Layer 8 of a small transformer language model trained on English Wikipedia (15 layers, counted from 0, width 128).
A neuron's activation on a vector x is GELU(weights . x), where the dot is the dot product.

Input weights of the MLP neurons that the questions are about. A number n stands for (n - 500) times 0.0007.
n100: 463,653,461,567,480,704,553,590,266,485,443,653,526,721,829,537,437,372,469,87,527,749,552,472,564,613,219,398,232,424,581,606,445,369,496,688,560,365,496,349,354,685,413,294,385,736,556,431,370,242,314,557,594,544,398,603,537,451,585,578,552,742,485,492,640,607,640,504,425,435,540,482,507,520,677,598,562,456,439,515,405,452,675,566,535,374,486,664,242,704,335,484,500,500,688,396,325,691,617,458,708,485,485,481,257,620,594,384,474,507,298,386,562,353,677,438,581,389,545,447,438,527,478,359,545,467,571,524
n134: 522,466,496,334,508,527,575,399,454,396,349,397,448,400,377,599,541,488,523,462,174,614,496,424,392,522,322,496,508,451,447,461,488,596,617,560,630,732,755,394,485,618,583,341,607,664,650,420,557,358,500,635,232,364,726,463,592,515,535,418,520,524,547,297,574,342,570,478,470,677,401,577,684,429,324,458,519,616,601,551,561,408,307,474,577,484,532,846,520,703,618,310,512,496,456,826,465,528,485,385,422,530,474,387,326,485,593,481,415,636,434,742,583,534,350,449,461,803,685,304,226,315,507,515,731,159,500,346
n140: 446,568,539,488,658,508,705,541,387,309,567,372,271,534,695,355,695,618,723,424,439,549,474,374,470,504,696,418,334,474,549,601,465,466,475,342,496,600,679,594,607,627,539,150,402,574,469,620,387,410,518,485,371,580,250,525,632,441,603,527,656,614,725,420,538,511,471,633,400,665,449,518,605,554,678,662,780,615,476,464,342,488,457,453,287,353,443,469,409,713,634,547,378,601,562,394,554,720,504,713,643,437,380,299,496,555,341,659,412,493,458,407,461,322,318,428,221,523,515,500,508,220,327,474,408,595,656,586
n152: 417,426,398,419,432,544,402,568,569,373,410,461,610,403,466,362,715,631,847,382,469,405,349,609,632,398,116,415,504,641,384,536,681,465,355,273,686,508,393,711,331,346,540,586,353,629,572,478,487,257,437,680,483,483,534,488,281,683,635,544,630,329,603,578,535,562,659,623,674,334,603,363,701,442,492,476,526,668,711,870,500,477,765,346,234,331,545,554,340,513,395,744,410,740,337,517,737,432,496,788,718,152,745,449,527,394,699,576,479,393,496,269,422,768,406,645,528,345,479,393,456,684,479,500,513,500,343,379
n174: 278,461,635,300,504,515,572,296,400,451,634,461,564,430,425,407,372,332,566,547,492,604,463,577,394,674,437,591,434,618,443,418,598,426,335,577,466,462,472,672,353,465,376,606,558,433,853,588,469,472,549,656,583,511,382,615,339,462,298,753,408,664,613,388,665,619,437,447,701,404,444,700,368,435,547,433,959,431,639,507,558,492,471,441,663,405,504,347,123,757,424,480,296,721,697,426,582,516,406,337,579,334,515,336,400,541,353,485,485,525,488,575,679,273,451,463,496,508,759,519,570,416,474,593,357,424,720,640
n178: 462,739,561,298,442,308,653,438,480,395,701,607,333,290,647,332,593,508,771,315,356,532,615,517,609,582,427,623,205,563,526,434,492,440,430,250,554,363,430,582,644,449,554,598,560,831,665,357,440,442,685,394,453,573,480,557,732,469,656,606,479,318,508,336,678,569,638,531,402,514,174,618,600,348,567,500,447,492,601,596,517,483,758,508,348,398,407,799,580,280,433,417,413,414,538,604,641,384,431,536,529,422,382,500,367,368,512,508,349,358,496,647,379,680,457,447,393,563,419,260,633,571,175,546,690,266,395,657
n181: 543,500,830,504,415,357,347,611,695,476,496,581,472,591,548,410,552,508,793,344,660,646,626,504,552,464,351,776,647,576,500,444,628,574,708,330,548,600,651,588,710,293,252,550,476,337,593,589,333,462,338,528,695,418,379,473,622,289,570,346,390,555,673,377,728,508,512,432,600,359,584,749,383,218,492,389,417,696,509,664,553,457,469,504,492,575,595,347,534,592,397,508,352,428,496,704,75,551,281,594,713,345,319,355,521,583,671,560,326,455,521,229,419,748,416,340,590,557,354,347,578,464,464,504,373,425,580,487
n209: 504,323,682,372,500,219,240,593,574,692,610,537,681,634,677,449,400,592,574,421,517,772,504,405,669,427,429,585,496,663,321,420,617,517,412,306,556,561,419,278,416,534,602,247,652,386,474,508,376,393,508,394,436,330,655,789,524,669,371,605,445,496,461,512,462,520,405,331,577,581,329,575,195,412,267,579,806,526,657,555,296,711,641,484,355,601,492,646,621,555,765,560,342,382,369,529,425,414,341,463,740,572,374,663,577,665,709,355,516,511,584,462,597,508,395,484,633,807,616,394,192,443,340,560,548,406,375,295
n216: 416,448,478,486,946,474,371,496,404,372,552,557,445,651,572,672,653,482,491,333,606,443,449,354,577,393,464,644,430,660,395,302,353,597,642,555,411,568,343,224,483,599,283,558,605,446,319,309,552,473,640,871,419,374,517,601,335,457,443,500,640,332,426,640,713,630,559,487,718,590,477,429,662,364,537,663,553,765,408,554,434,623,429,567,241,240,574,404,495,607,161,223,518,595,458,399,465,586,301,794,621,803,638,405,396,530,308,419,547,504,522,250,694,517,250,696,436,291,534,556,425,794,330,753,538,238,346,509
n230: 291,504,452,707,553,543,651,658,359,525,783,364,263,530,666,353,612,504,449,629,427,585,623,340,421,433,569,412,308,479,402,559,448,551,345,674,645,379,614,584,334,651,368,343,653,539,553,564,803,398,545,677,567,529,450,721,232,634,333,609,875,513,601,350,379,561,750,433,475,470,363,357,618,538,500,434,491,652,356,553,358,540,297,541,380,286,456,704,182,653,381,509,376,622,249,479,647,646,500,444,439,592,593,395,44,733,637,262,479,527,539,387,665,839,370,610,480,564,546,517,513,407,724,430,363,509,416,575
n260: 431,352,452,307,597,436,383,566,542,529,492,614,550,590,740,480,579,311,415,718,457,581,656,207,733,458,630,456,343,416,347,347,608,504,464,571,521,783,469,351,773,693,228,721,636,112,571,500,436,628,677,588,450,422,483,516,833,446,688,643,570,262,701,419,509,720,782,454,363,455,513,382,480,504,744,597,543,371,549,471,336,580,634,463,521,478,444,633,464,591,587,518,359,508,688,491,384,787,418,427,543,488,391,542,381,239,546,367,731,694,616,543,444,525,492,500,563,82,525,462,616,605,541,311,388,301,492,262
n277: 438,528,492,370,572,606,492,658,504,567,592,694,212,631,784,481,488,602,443,578,410,391,227,208,318,409,718,691,387,436,313,403,570,480,218,746,520,587,504,345,709,456,789,366,290,367,437,379,488,391,586,524,338,547,500,566,288,441,614,752,726,542,400,402,648,399,294,460,504,359,571,729,564,557,397,563,414,724,367,523,191,462,492,341,459,488,435,504,751,562,496,689,273,488,488,394,422,698,529,435,512,528,392,756,428,504,484,417,578,385,787,396,446,313,484,372,343,504,500,500,713,416,543,539,642,500,524,328
n299: 357,441,286,533,538,532,737,580,387,390,630,586,412,716,769,269,575,541,441,404,418,400,662,353,465,282,541,374,491,531,446,320,574,441,382,457,597,358,486,411,81,690,416,735,554,616,486,261,428,345,583,415,425,544,460,470,601,571,409,574,364,298,684,459,671,565,452,602,682,335,702,309,634,604,713,698,611,386,596,943,364,415,478,413,536,500,645,363,481,514,263,213,646,688,552,400,82,472,445,618,750,500,828,679,387,606,496,309,364,401,592,328,693,513,491,695,362,297,689,549,578,769,399,469,438,436,225,495
n310: 550,728,270,309,600,335,377,570,500,492,591,376,383,638,769,577,430,447,520,520,609,564,597,77,637,547,439,500,472,789,493,470,704,363,534,580,555,688,331,633,383,383,649,443,356,455,433,253,352,301,240,453,426,565,611,396,422,410,645,365,425,554,504,500,635,508,554,618,512,354,226,838,422,383,538,438,374,286,657,527,496,517,492,500,532,270,511,863,517,512,470,308,375,710,512,770,216,538,443,665,545,332,488,595,617,441,699,308,403,277,480,426,451,472,611,496,467,592,457,567,439,385,519,454,418,386,386,467
n337: 530,462,585,493,467,476,531,551,497,513,411,548,260,749,473,500,497,594,569,451,469,666,520,486,453,242,422,400,396,599,375,628,401,510,529,442,554,364,739,582,551,497,435,448,441,525,255,569,448,608,393,572,476,180,254,457,473,571,437,447,507,547,497,378,676,413,687,588,622,275,500,765,516,506,735,601,525,402,577,510,452,442,497,394,503,621,363,500,533,539,523,619,619,432,744,646,412,255,461,406,525,727,438,391,590,476,436,463,688,516,577,411,552,551,469,318,465,403,230,685,454,490,759,450,473,583,510,453
n364: 524,508,699,587,478,458,600,657,365,685,558,656,356,564,751,285,594,436,411,445,785,420,410,267,372,715,594,656,399,687,461,496,539,547,531,637,418,384,491,260,401,496,474,584,534,452,496,286,445,400,545,612,587,545,271,662,365,351,615,487,531,784,488,445,509,415,707,397,421,365,303,544,758,298,488,504,320,575,553,621,278,443,757,367,368,591,377,711,478,522,220,373,391,508,520,610,688,706,526,313,599,484,600,267,281,702,426,682,291,438,740,599,576,620,475,407,426,534,890,529,628,613,414,504,208,569,699,657
n382: 365,230,709,439,533,390,426,485,343,779,492,414,466,568,714,368,771,282,563,540,425,551,542,643,653,277,448,302,520,508,504,446,444,417,372,533,466,565,504,755,332,439,228,430,633,629,537,664,465,541,470,469,454,621,628,526,420,419,425,548,281,358,441,413,584,862,489,496,569,472,427,444,602,486,611,361,843,684,434,571,222,295,332,384,500,456,577,529,438,657,482,663,533,632,530,437,385,329,548,476,677,508,531,461,406,504,649,346,603,396,440,677,622,173,419,564,706,555,534,419,528,663,576,704,332,432,731,537
n384: 681,315,419,394,615,437,488,523,661,561,671,744,750,596,688,383,665,909,496,603,413,543,610,479,689,361,344,783,445,465,435,576,600,338,291,224,489,423,302,573,722,414,687,426,461,363,569,344,134,582,359,516,462,572,597,598,408,577,734,448,602,476,645,464,512,621,436,327,488,454,533,771,609,552,407,622,384,409,637,519,517,438,699,549,405,557,448,607,558,528,467,475,512,465,462,579,432,533,484,567,407,315,594,589,475,642,715,272,580,471,648,419,332,558,647,620,380,371,550,368,313,488,347,447,266,371,523,435
n389: 381,632,585,615,530,492,610,581,467,375,643,591,560,554,758,583,395,571,421,308,704,446,711,306,500,387,550,678,359,610,401,504,781,438,262,746,613,342,606,538,601,327,808,523,364,424,560,336,438,483,352,675,581,536,529,472,304,423,512,306,774,376,477,571,492,536,496,367,375,452,282,377,385,408,430,466,370,798,452,524,451,530,693,381,330,470,256,625,504,360,662,302,333,541,432,421,391,440,303,558,665,488,660,512,371,568,798,366,496,594,408,255,418,411,423,437,268,442,637,378,170,635,380,827,544,613,557,641
n404: 437,523,397,488,742,294,680,701,314,564,316,488,481,720,587,642,621,520,709,547,375,465,369,387,420,466,610,452,403,355,375,418,535,445,651,451,681,538,277,400,647,567,460,672,341,667,395,435,547,669,590,573,557,604,446,351,470,348,703,817,893,468,489,422,393,459,336,432,762,417,560,437,460,428,453,697,669,593,688,467,454,674,633,470,496,408,635,540,431,425,442,387,339,424,429,508,551,448,323,699,464,489,481,374,528,458,534,322,680,479,598,429,482,819,324,485,546,338,466,653,312,642,357,560,368,272,394,327
n418: 485,636,623,529,659,271,468,688,540,488,353,540,508,545,375,235,543,520,776,399,722,472,500,458,367,527,480,591,292,555,596,311,480,568,552,349,699,657,504,541,508,383,591,239,640,447,458,552,592,235,450,575,637,542,346,481,566,292,472,590,529,421,587,263,398,719,531,390,673,325,371,423,533,486,481,442,390,646,403,615,487,379,763,538,496,323,293,613,306,537,537,612,375,615,569,202,508,725,484,677,451,711,548,148,679,555,578,406,415,427,431,393,394,520,346,764,393,540,469,603,504,243,271,380,707,360,453,396
n431: 359,420,483,261,386,555,467,644,517,565,533,483,266,496,611,266,574,581,643,386,326,786,549,412,442,690,359,751,487,637,484,329,710,445,555,619,594,512,439,670,443,374,622,214,399,517,749,579,433,644,268,562,418,427,421,488,402,471,674,500,452,369,269,432,410,359,597,455,261,721,422,581,453,437,464,427,462,654,384,536,459,434,556,576,559,470,571,312,871,500,524,496,635,666,403,665,223,881,364,500,694,352,567,882,281,475,631,319,541,227,487,448,365,488,463,685,752,496,422,625,627,695,500,431,459,317,562,369
n469: 257,716,360,330,358,509,750,381,256,445,486,495,729,557,733,405,816,258,387,26,268,373,704,500,638,712,295,616,571,741,431,487,251,509,386,623,784,394,394,782,537,415,432,429,411,563,656,360,575,758,400,602,390,604,435,509,359,569,368,610,583,588,562,396,548,644,437,684,560,412,724,756,361,488,429,684,591,495,455,640,525,618,437,446,500,442,240,627,737,721,425,524,451,736,509,354,452,789,314,221,692,362,528,542,217,555,560,477,495,448,490,433,491,532,148,262,725,280,354,658,353,519,664,645,523,341,468,777
n478: 422,512,546,391,665,268,320,663,301,579,460,403,524,578,611,434,480,205,402,430,426,524,657,241,452,775,351,546,553,508,493,598,136,422,394,530,457,671,412,571,231,463,479,661,399,733,610,480,301,294,665,556,369,601,560,410,472,508,672,525,584,437,654,520,628,484,605,643,687,543,492,531,568,496,703,518,801,581,513,578,517,517,217,496,418,350,519,597,543,492,599,584,508,432,523,512,344,792,261,541,533,615,339,336,394,615,508,448,701,470,492,878,488,384,416,745,597,355,733,452,467,528,425,425,563,79,353,504
n479: 366,341,488,343,658,424,358,383,568,446,764,588,317,553,477,343,772,581,492,512,400,655,423,696,551,387,573,607,508,653,452,640,715,492,441,513,737,266,430,484,314,660,686,492,444,324,682,310,281,541,488,594,375,485,520,623,276,613,500,704,686,421,606,332,354,661,619,543,598,575,608,515,456,535,485,533,464,879,319,760,393,283,409,572,532,303,380,537,852,488,530,413,632,378,508,540,363,434,629,564,753,430,299,693,463,609,492,535,388,489,484,247,496,563,237,424,474,647,643,441,387,374,608,481,539,465,437,343
n485: 373,526,377,620,500,689,787,630,564,729,449,624,496,561,467,146,617,392,444,302,534,556,554,496,575,420,661,447,466,306,539,338,187,311,393,563,600,504,553,429,392,422,442,395,376,544,540,377,402,606,512,745,441,521,504,340,450,425,328,522,522,660,666,479,526,418,496,513,575,458,722,529,587,170,500,504,643,205,43,525,357,549,467,349,806,456,396,629,689,500,508,340,500,682,702,517,634,406,448,737,614,379,559,407,233,308,588,739,380,328,331,334,476,618,542,328,500,377,633,677,331,593,255,698,767,318,458,416
n492: 466,711,637,496,525,512,674,661,590,672,496,504,404,492,450,508,508,227,594,417,689,480,398,520,692,316,420,423,367,508,543,656,528,354,394,725,508,519,532,630,569,596,439,389,257,448,634,481,132,309,288,554,450,346,276,681,671,274,508,624,492,658,467,508,596,331,451,377,642,566,463,391,678,500,577,393,488,680,442,575,517,283,735,590,468,721,500,582,558,564,357,390,154,593,508,508,365,887,536,461,504,577,395,469,431,550,485,630,515,733,405,540,329,658,377,695,652,301,397,620,559,527,648,492,469,380,627,459
n495: 341,112,688,500,575,558,354,600,563,426,765,567,792,373,635,603,744,328,880,491,518,571,409,453,504,338,509,578,451,491,364,434,550,379,188,374,570,465,491,565,352,472,518,576,764,491,310,393,352,620,600,350,474,539,443,436,543,658,396,514,375,472,483,397,718,393,436,233,605,317,676,474,252,480,681,724,332,626,250,560,236,650,611,162,469,587,332,267,768,473,546,574,806,681,453,473,794,295,287,599,738,413,575,535,565,504,644,478,249,467,505,376,483,667,412,547,784,402,448,579,387,398,470,703,461,446,640,569
n504: 423,509,327,398,657,472,588,706,711,637,500,542,381,414,559,257,441,505,721,320,878,552,360,696,417,620,681,336,491,741,301,595,667,194,692,515,801,454,708,573,500,372,490,518,819,274,451,402,486,607,323,241,463,536,620,500,187,348,373,687,529,320,544,321,801,495,617,289,592,533,763,675,165,313,575,381,367,436,574,594,465,515,746,527,561,365,623,578,485,505,715,339,422,648,618,420,799,549,329,434,697,408,263,449,407,157,276,491,450,440,766,433,362,385,472,652,370,435,619,593,239,310,377,455,683,464,569,631
n509: 415,552,558,550,458,375,595,610,613,555,540,480,594,455,578,523,672,330,460,411,273,693,415,366,626,614,422,711,403,623,630,389,414,383,440,344,703,449,603,550,711,624,670,732,359,516,496,145,580,217,457,488,363,604,560,593,449,374,549,159,533,446,618,613,586,319,357,500,539,529,529,400,496,390,731,438,574,555,470,373,167,639,370,485,488,562,557,613,483,504,365,237,508,682,814,633,545,508,406,318,488,571,548,559,212,504,504,606,293,489,700,656,553,559,354,485,389,648,695,258,171,289,539,593,382,456,488,388

Each question shows a token from some text and the vector x that enters the MLP there. A number n stands for (n - 500) times 0.013.

", ": 526,558,420,446,453,451,486,499,576,509,477,557,521,536,551,453,450,452,453,501,446,520,644,497,373,543,516,571,481,523,800,591,555,531,545,556,329,432,496,484,505,430,474,430,530,526,519,562,474,489,395,503,583,454,479,549,433,480,343,483,536,496,497,601,590,461,547,499,543,467,523,423,526,528,302,467,548,486,480,195,506,582,461,476,548,504,445,629,560,463,496,501,415,458,527,407,472,594,510,496,466,541,502,556,552,470,469,508,549,485,521,515,506,393,585,503,569,551,436,508,493,492,522,473,503,573,476,500
The most active neuron and its activation: n100, at about 0.59

"amar": 593,647,342,538,556,571,500,431,470,301,409,595,647,344,311,566,453,411,386,459,461,408,489,503,457,478,598,473,462,395,520,590,421,593,452,512,524,500,496,463,575,693,450,433,508,476,501,569,486,501,588,393,486,506,474,489,422,516,584,558,522,611,403,548,557,571,488,509,617,514,586,370,422,655,447,452,612,501,580,391,528,463,393,612,499,478,500,513,495,458,554,501,522,614,400,471,451,490,483,475,393,587,470,454,642,407,462,510,429,518,443,430,551,533,455,538,512,636,650,474,635,469,514,448,547,630,391,502
The most active neuron and its activation: n134, at about 0.2

"there ": 521,495,496,433,475,545,456,463,412,469,541,418,404,488,323,536,450,458,449,463,573,326,539,612,339,394,285,616,450,659,590,562,649,527,503,461,418,596,576,643,548,503,719,631,542,559,471,497,538,511,398,509,585,513,571,417,458,551,476,576,527,500,489,435,520,494,510,644,490,450,534,473,307,498,515,523,421,472,379,536,554,457,605,525,546,439,384,413,513,518,461,573,434,456,492,418,506,485,580,389,316,388,587,446,436,507,427,609,489,481,501,579,556,489,422,494,500,579,500,578,547,608,542,667,632,491,466,552
The three highest activations, in order: n469, n174, n152

"175": 707,450,427,549,424,486,310,547,514,508,529,553,571,412,521,630,516,503,424,581,555,464,514,447,481,619,546,543,494,564,517,531,475,525,530,451,536,427,599,551,496,504,430,529,497,512,474,407,520,436,393,457,562,432,425,567,540,473,493,373,450,560,553,556,395,624,567,552,332,484,419,513,698,537,649,447,415,473,436,281,570,581,347,406,506,555,465,417,610,564,415,277,607,517,536,472,411,420,544,446,421,519,517,391,579,523,471,603,464,571,441,505,502,442,589,523,375,591,617,486,447,496,564,633,424,565,475,475
Which two neurons fire most, strongest first? n509, n364

"yst": 541,492,452,582,513,412,403,458,563,462,583,501,531,501,454,542,529,326,488,441,571,454,489,370,315,561,520,460,480,558,555,593,449,432,518,342,335,471,529,534,495,569,422,538,519,530,457,445,544,424,583,510,631,503,528,468,607,544,479,674,474,437,416,500,498,471,413,456,504,459,535,492,455,716,474,387,577,462,493,439,558,478,396,412,578,484,530,495,470,442,445,537,463,438,351,550,569,519,620,503,400,546,470,496,664,382,351,521,528,632,576,559,583,480,429,530,464,584,446,610,621,512,548,428,733,448,533,392
Which of these neurons fires most? n478

"I": 558,506,391,614,603,430,596,366,552,414,465,446,430,509,439,621,414,454,360,576,567,501,414,378,378,526,485,534,513,425,554,513,528,600,435,384,313,495,356,464,541,582,393,504,527,548,477,445,637,546,550,528,453,510,643,611,607,351,498,644,492,584,515,541,443,449,471,578,516,469,570,499,631,694,550,438,560,592,447,354,536,400,437,548,555,499,476,575,464,624,459,494,423,426,465,480,427,488,557,516,453,579,558,547,532,454,432,387,526,555,532,591,448,446,487,587,510,392,468,418,507,501,525,443,613,513,436,454
Which of these neurons fires most? n216

"2": 566,671,419,586,499,510,480,529,600,366,517,448,596,381,423,552,389,429,473,536,521,456,589,409,371,522,614,448,437,484,609,474,576,631,460,417,402,552,535,506,490,562,451,434,369,526,581,507,545,518,431,520,550,543,627,437,593,490,436,548,449,555,579,458,349,489,367,534,452,585,710,443,603,552,551,496,404,484,617,550,594,491,440,529,658,395,463,420,448,446,372,469,443,436,530,508,476,615,427,505,565,548,596,517,548,602,442,464,407,419,368,457,568,546,453,554,321,345,437,519,533,438,595,479,529,614,477,567
The three highest activations, in order: n299, n418, n140

"U": 676,472,423,505,560,576,565,426,629,436,386,549,439,485,428,616,537,556,470,476,595,529,515,593,480,397,445,534,556,391,503,452,566,519,383,418,441,517,404,433,569,662,476,423,574,495,514,414,597,588,544,543,450,472,610,494,421,278,505,599,487,559,409,466,441,628,522,545,397,559,594,500,465,689,482,476,380,483,630,364,496,443,360,484,537,432,532,585,448,517,487,544,600,412,384,491,485,376,540,535,476,588,499,522,568,379,573,551,487,464,576,616,436,492,507,587,499,579,418,433,464,436,372,487,493,641,459,499
Which two neurons fire most, strongest first? n384, n134

"siege ": 594,434,559,489,453,567,490,395,516,548,543,519,525,545,389,584,442,421,409,533,467,458,551,552,386,523,551,498,503,532,779,597,589,514,505,450,523,521,498,537,616,383,556,592,503,567,429,410,454,513,513,503,512,506,518,490,551,500,517,545,462,597,458,496,498,434,615,603,495,544,525,502,416,518,542,483,515,483,563,289,560,496,454,415,572,478,425,536,472,472,495,567,338,471,484,504,571,436,477,527,423,579,511,381,518,433,542,437,397,564,332,450,462,556,433,562,480,362,482,429,528,447,473,412,616,422,532,652
Which of these neurons fires most? n178

"of ": 564,618,542,543,545,479,498,470,531,505,575,480,445,367,383,491,468,515,499,511,596,571,539,539,393,482,520,445,483,562,809,605,529,418,459,501,369,515,517,493,538,510,378,550,474,452,459,450,431,569,472,484,487,374,496,504,534,464,442,456,539,379,330,489,527,501,515,512,450,524,559,531,408,426,455,453,489,631,489,350,505,466,480,571,548,560,416,520,485,479,486,498,492,414,456,561,436,547,501,450,560,452,558,466,563,447,602,525,556,290,499,463,504,501,458,448,574,657,531,571,592,503,495,461,549,608,644,555
The three highest activations, in order: n181, n431, n492

"a ": 629,466,463,660,472,523,591,335,648,522,594,483,506,449,429,512,543,499,405,395,587,456,441,538,510,497,422,476,451,510,761,518,470,505,340,535,476,499,440,487,544,520,220,467,470,508,458,435,564,550,517,473,521,508,548,426,495,556,460,452,427,523,412,449,462,502,533,631,450,478,586,457,585,336,461,451,504,415,412,291,499,571,498,621,527,539,536,571,508,544,592,531,444,490,456,520,501,480,505,462,512,509,516,567,509,509,489,521,489,521,483,524,385,611,488,446,550,599,500,495,506,504,542,476,511,552,522,617
The most active neuron and its activation: n485, at about 1.4

"ard": 701,555,507,405,467,593,504,357,509,423,490,534,491,377,446,520,438,391,584,409,507,432,477,553,436,499,605,479,331,436,560,630,578,503,526,380,385,506,577,591,505,617,485,458,462,656,527,502,405,596,528,343,565,476,543,496,539,651,550,586,425,577,337,556,433,466,521,514,553,466,520,520,513,676,588,444,397,517,485,435,565,362,351,478,508,471,450,449,392,471,528,538,511,407,447,428,487,359,533,443,492,494,559,406,549,510,482,448,530,575,456,460,604,517,482,519,588,624,503,521,615,519,511,429,661,399,436,528
Which of these neurons fires most? n178

"4": 580,660,527,473,394,568,427,525,628,364,469,360,590,324,547,593,399,597,469,491,555,499,547,450,406,580,568,537,494,601,508,511,706,649,512,526,487,443,565,541,533,527,418,417,401,530,378,525,517,519,420,519,474,526,489,471,573,428,499,467,515,511,525,565,344,454,342,584,506,572,611,460,608,542,604,483,395,552,523,294,619,512,418,413,585,425,466,326,322,537,438,367,470,363,502,543,463,537,402,457,583,601,575,556,541,560,545,431,494,527,444,421,532,534,504,522,413,390,411,468,590,450,622,542,517,594,506,591
Which two neurons fire most, strongest first? n389, n181

"some ": 416,552,566,513,443,587,407,339,403,597,494,539,618,431,299,492,521,513,517,474,528,450,485,449,524,508,373,420,548,510,676,575,438,535,365,589,378,583,461,581,559,510,496,388,517,494,386,506,394,568,369,609,544,519,406,458,491,579,538,358,504,445,499,404,547,647,369,711,398,595,519,506,553,537,515,445,459,537,385,340,615,472,505,572,607,548,558,602,453,554,436,608,392,534,454,449,498,492,616,511,410,465,492,472,533,598,369,466,468,532,501,595,425,616,431,526,473,602,481,559,589,488,545,435,548,553,488,492
Which of these neurons fires most? n492

"ä": 660,440,333,617,467,522,550,402,591,415,574,455,476,352,547,559,576,373,515,524,455,439,614,553,457,501,457,612,541,455,549,560,415,515,436,428,422,558,506,516,377,628,391,474,494,518,538,428,492,451,606,486,520,408,613,548,454,483,521,495,511,543,535,579,485,523,545,526,387,540,550,494,397,748,518,436,456,423,476,458,350,513,384,361,635,556,515,474,495,499,454,616,506,389,531,485,609,489,494,497,410,577,557,548,604,352,351,430,589,561,462,523,624,528,419,458,555,507,413,605,451,529,455,514,551,500,497,423
Which of these neurons fires most? n495

"since ": 575,698,470,457,460,413,548,463,524,482,397,603,435,428,477,473,508,455,483,433,542,522,435,556,496,498,470,514,483,474,610,606,543,456,532,511,356,363,522,522,519,437,594,491,422,428,371,435,631,599,595,555,498,397,513,551,441,452,511,466,537,576,511,582,386,464,571,595,569,573,503,451,441,573,472,513,287,809,532,446,533,534,505,542,475,557,363,531,447,450,405,608,589,459,481,504,620,499,533,514,473,490,560,476,474,534,427,601,613,267,567,378,385,556,395,431,380,511,472,614,479,564,463,476,555,586,565,506
Which of these neurons fires most? n364

"ported ": 504,547,584,541,495,323,475,377,513,542,516,465,518,580,408,466,403,597,341,613,466,461,448,478,564,435,514,519,600,444,744,646,443,448,420,510,425,457,538,476,552,348,473,411,616,534,407,526,409,580,559,432,581,604,493,602,585,480,506,529,536,480,469,600,421,588,519,402,445,543,652,539,556,479,539,411,430,456,527,389,599,497,468,449,571,527,497,493,468,511,536,550,510,387,494,468,465,514,546,488,424,409,403,580,417,547,555,465,557,608,478,523,532,499,372,463,408,462,515,469,535,599,496,438,472,405,582,476
Which two neurons fire most, strongest first? n384, n260

"non": 631,512,423,591,558,425,544,426,549,528,432,561,607,479,464,603,456,608,551,436,534,512,444,473,502,496,496,368,395,498,565,400,497,459,404,400,466,411,484,542,554,520,425,424,601,481,355,436,521,719,578,506,472,574,466,472,553,497,469,486,490,377,427,362,503,607,359,427,376,389,437,360,499,592,432,491,482,696,520,268,613,536,450,560,651,503,503,508,588,544,522,539,506,420,337,459,520,574,509,501,498,569,371,597,557,510,608,566,403,576,563,476,457,514,476,474,578,532,583,630,558,506,451,467,462,708,501,589
The most active neuron and its activation: n495, at about 1.1

"157": 754,565,391,632,449,483,377,598,483,476,584,555,657,486,480,599,471,431,349,607,537,468,511,399,452,556,601,576,471,576,591,576,491,422,517,409,480,550,628,425,489,433,367,554,467,525,497,516,454,421,335,456,511,438,613,522,514,429,524,421,438,585,546,529,447,589,506,544,494,580,582,624,595,526,515,334,471,362,562,476,556,559,342,530,601,403,471,414,536,377,427,404,517,531,489,483,538,429,521,478,356,433,583,414,633,544,476,482,405,508,428,489,509,513,580,528,422,404,658,479,560,425,514,480,459,661,466,468
Which of these neurons fires most? n310

"not ": 434,653,526,607,521,487,585,455,464,597,418,677,403,455,359,430,470,438,257,459,445,469,502,388,547,483,571,414,556,515,658,567,354,486,415,506,348,500,522,607,557,507,537,404,438,533,369,551,487,625,453,517,525,412,474,497,540,532,579,384,598,337,534,461,415,502,493,622,457,557,473,435,445,582,419,449,405,493,605,409,474,573,544,444,701,445,516,509,516,598,464,694,510,476,325,427,569,503,635,501,522,423,507,544,539,599,561,455,528,557,432,478,510,631,645,522,453,371,515,468,478,536,509,551,473,568,545,454
Which of these neurons fires most? n230

"Artillery ": 593,471,551,592,542,462,560,409,526,472,528,481,508,554,455,646,457,496,400,543,463,473,537,647,424,466,515,509,511,590,772,568,492,684,497,513,546,419,497,462,541,489,570,623,377,465,443,461,500,504,481,485,492,523,529,421,562,524,523,494,473,610,519,508,500,521,496,559,446,512,465,507,506,481,519,531,595,556,579,327,547,530,352,439,480,445,524,427,395,457,404,522,478,299,498,412,472,434,472,532,450,526,515,470,485,489,528,509,564,686,330,495,546,434,556,543,481,409,492,498,444,438,373,468,612,444,397,569
Which two neurons fire most, strongest first? n478, n216

"Windows ": 606,504,450,436,450,375,548,392,506,392,513,518,595,539,437,545,472,526,343,526,463,514,428,561,398,504,513,449,556,443,738,533,451,610,475,443,404,420,495,417,550,436,470,666,503,465,375,553,538,574,499,436,638,578,429,531,583,435,520,519,531,629,515,521,436,633,554,468,500,500,544,562,421,537,628,550,555,665,596,268,543,507,544,471,507,458,457,610,457,560,409,464,543,362,478,472,479,466,540,593,462,442,439,459,481,536,426,488,525,604,410,492,482,520,427,544,451,424,517,467,391,549,492,552,459,456,554,484
The most active neuron and its activation: n404, at about 1.4

"the ": 655,473,558,506,496,548,519,412,546,530,550,487,454,468,504,554,602,460,346,381,467,423,501,518,420,403,427,463,532,568,835,538,505,522,403,489,516,523,531,491,474,508,405,521,496,531,521,383,535,489,470,536,528,505,440,448,525,485,467,557,525,451,499,553,542,545,472,577,554,501,553,486,569,366,484,410,387,515,473,393,556,421,381,531,567,521,562,560,456,378,540,465,479,550,443,421,737,489,559,567,534,547,523,511,557,442,468,498,520,520,409,476,488,530,493,412,595,555,482,447,497,493,476,530,547,412,484,393
The most active neuron and its activation: n485, at about 1.6

"General": 574,513,453,483,524,455,567,292,656,421,478,569,442,416,375,436,589,492,510,524,552,439,457,526,423,446,562,504,456,600,626,547,578,472,436,467,502,516,590,608,511,617,527,500,497,560,412,472,490,546,519,383,413,372,431,416,690,507,515,496,437,470,461,539,339,436,522,450,433,550,490,462,598,587,484,459,612,628,502,418,534,446,304,510,528,430,569,407,591,457,412,443,559,342,468,436,426,538,719,496,515,638,450,497,515,559,566,477,561,600,443,474,508,592,444,398,569,603,430,445,551,584,397,446,573,581,495,557
The most active neuron and its activation: n479, at about 1.7

"Platform": 636,524,445,548,495,426,565,425,520,377,412,520,542,522,502,583,421,502,396,631,502,522,399,552,379,450,526,590,388,434,592,585,462,501,490,415,259,389,431,510,521,508,439,560,533,470,320,526,602,504,591,339,480,514,511,536,653,461,495,504,497,685,480,532,598,541,364,520,561,572,486,553,515,689,510,513,630,612,539,318,534,414,502,639,434,473,468,518,497,484,445,467,523,393,488,549,515,582,473,513,504,585,497,474,546,539,478,464,430,639,436,460,451,383,567,448,490,413,383,441,520,554,507,481,542,445,505,548
The most active neuron and its activation: n140, at about 0.51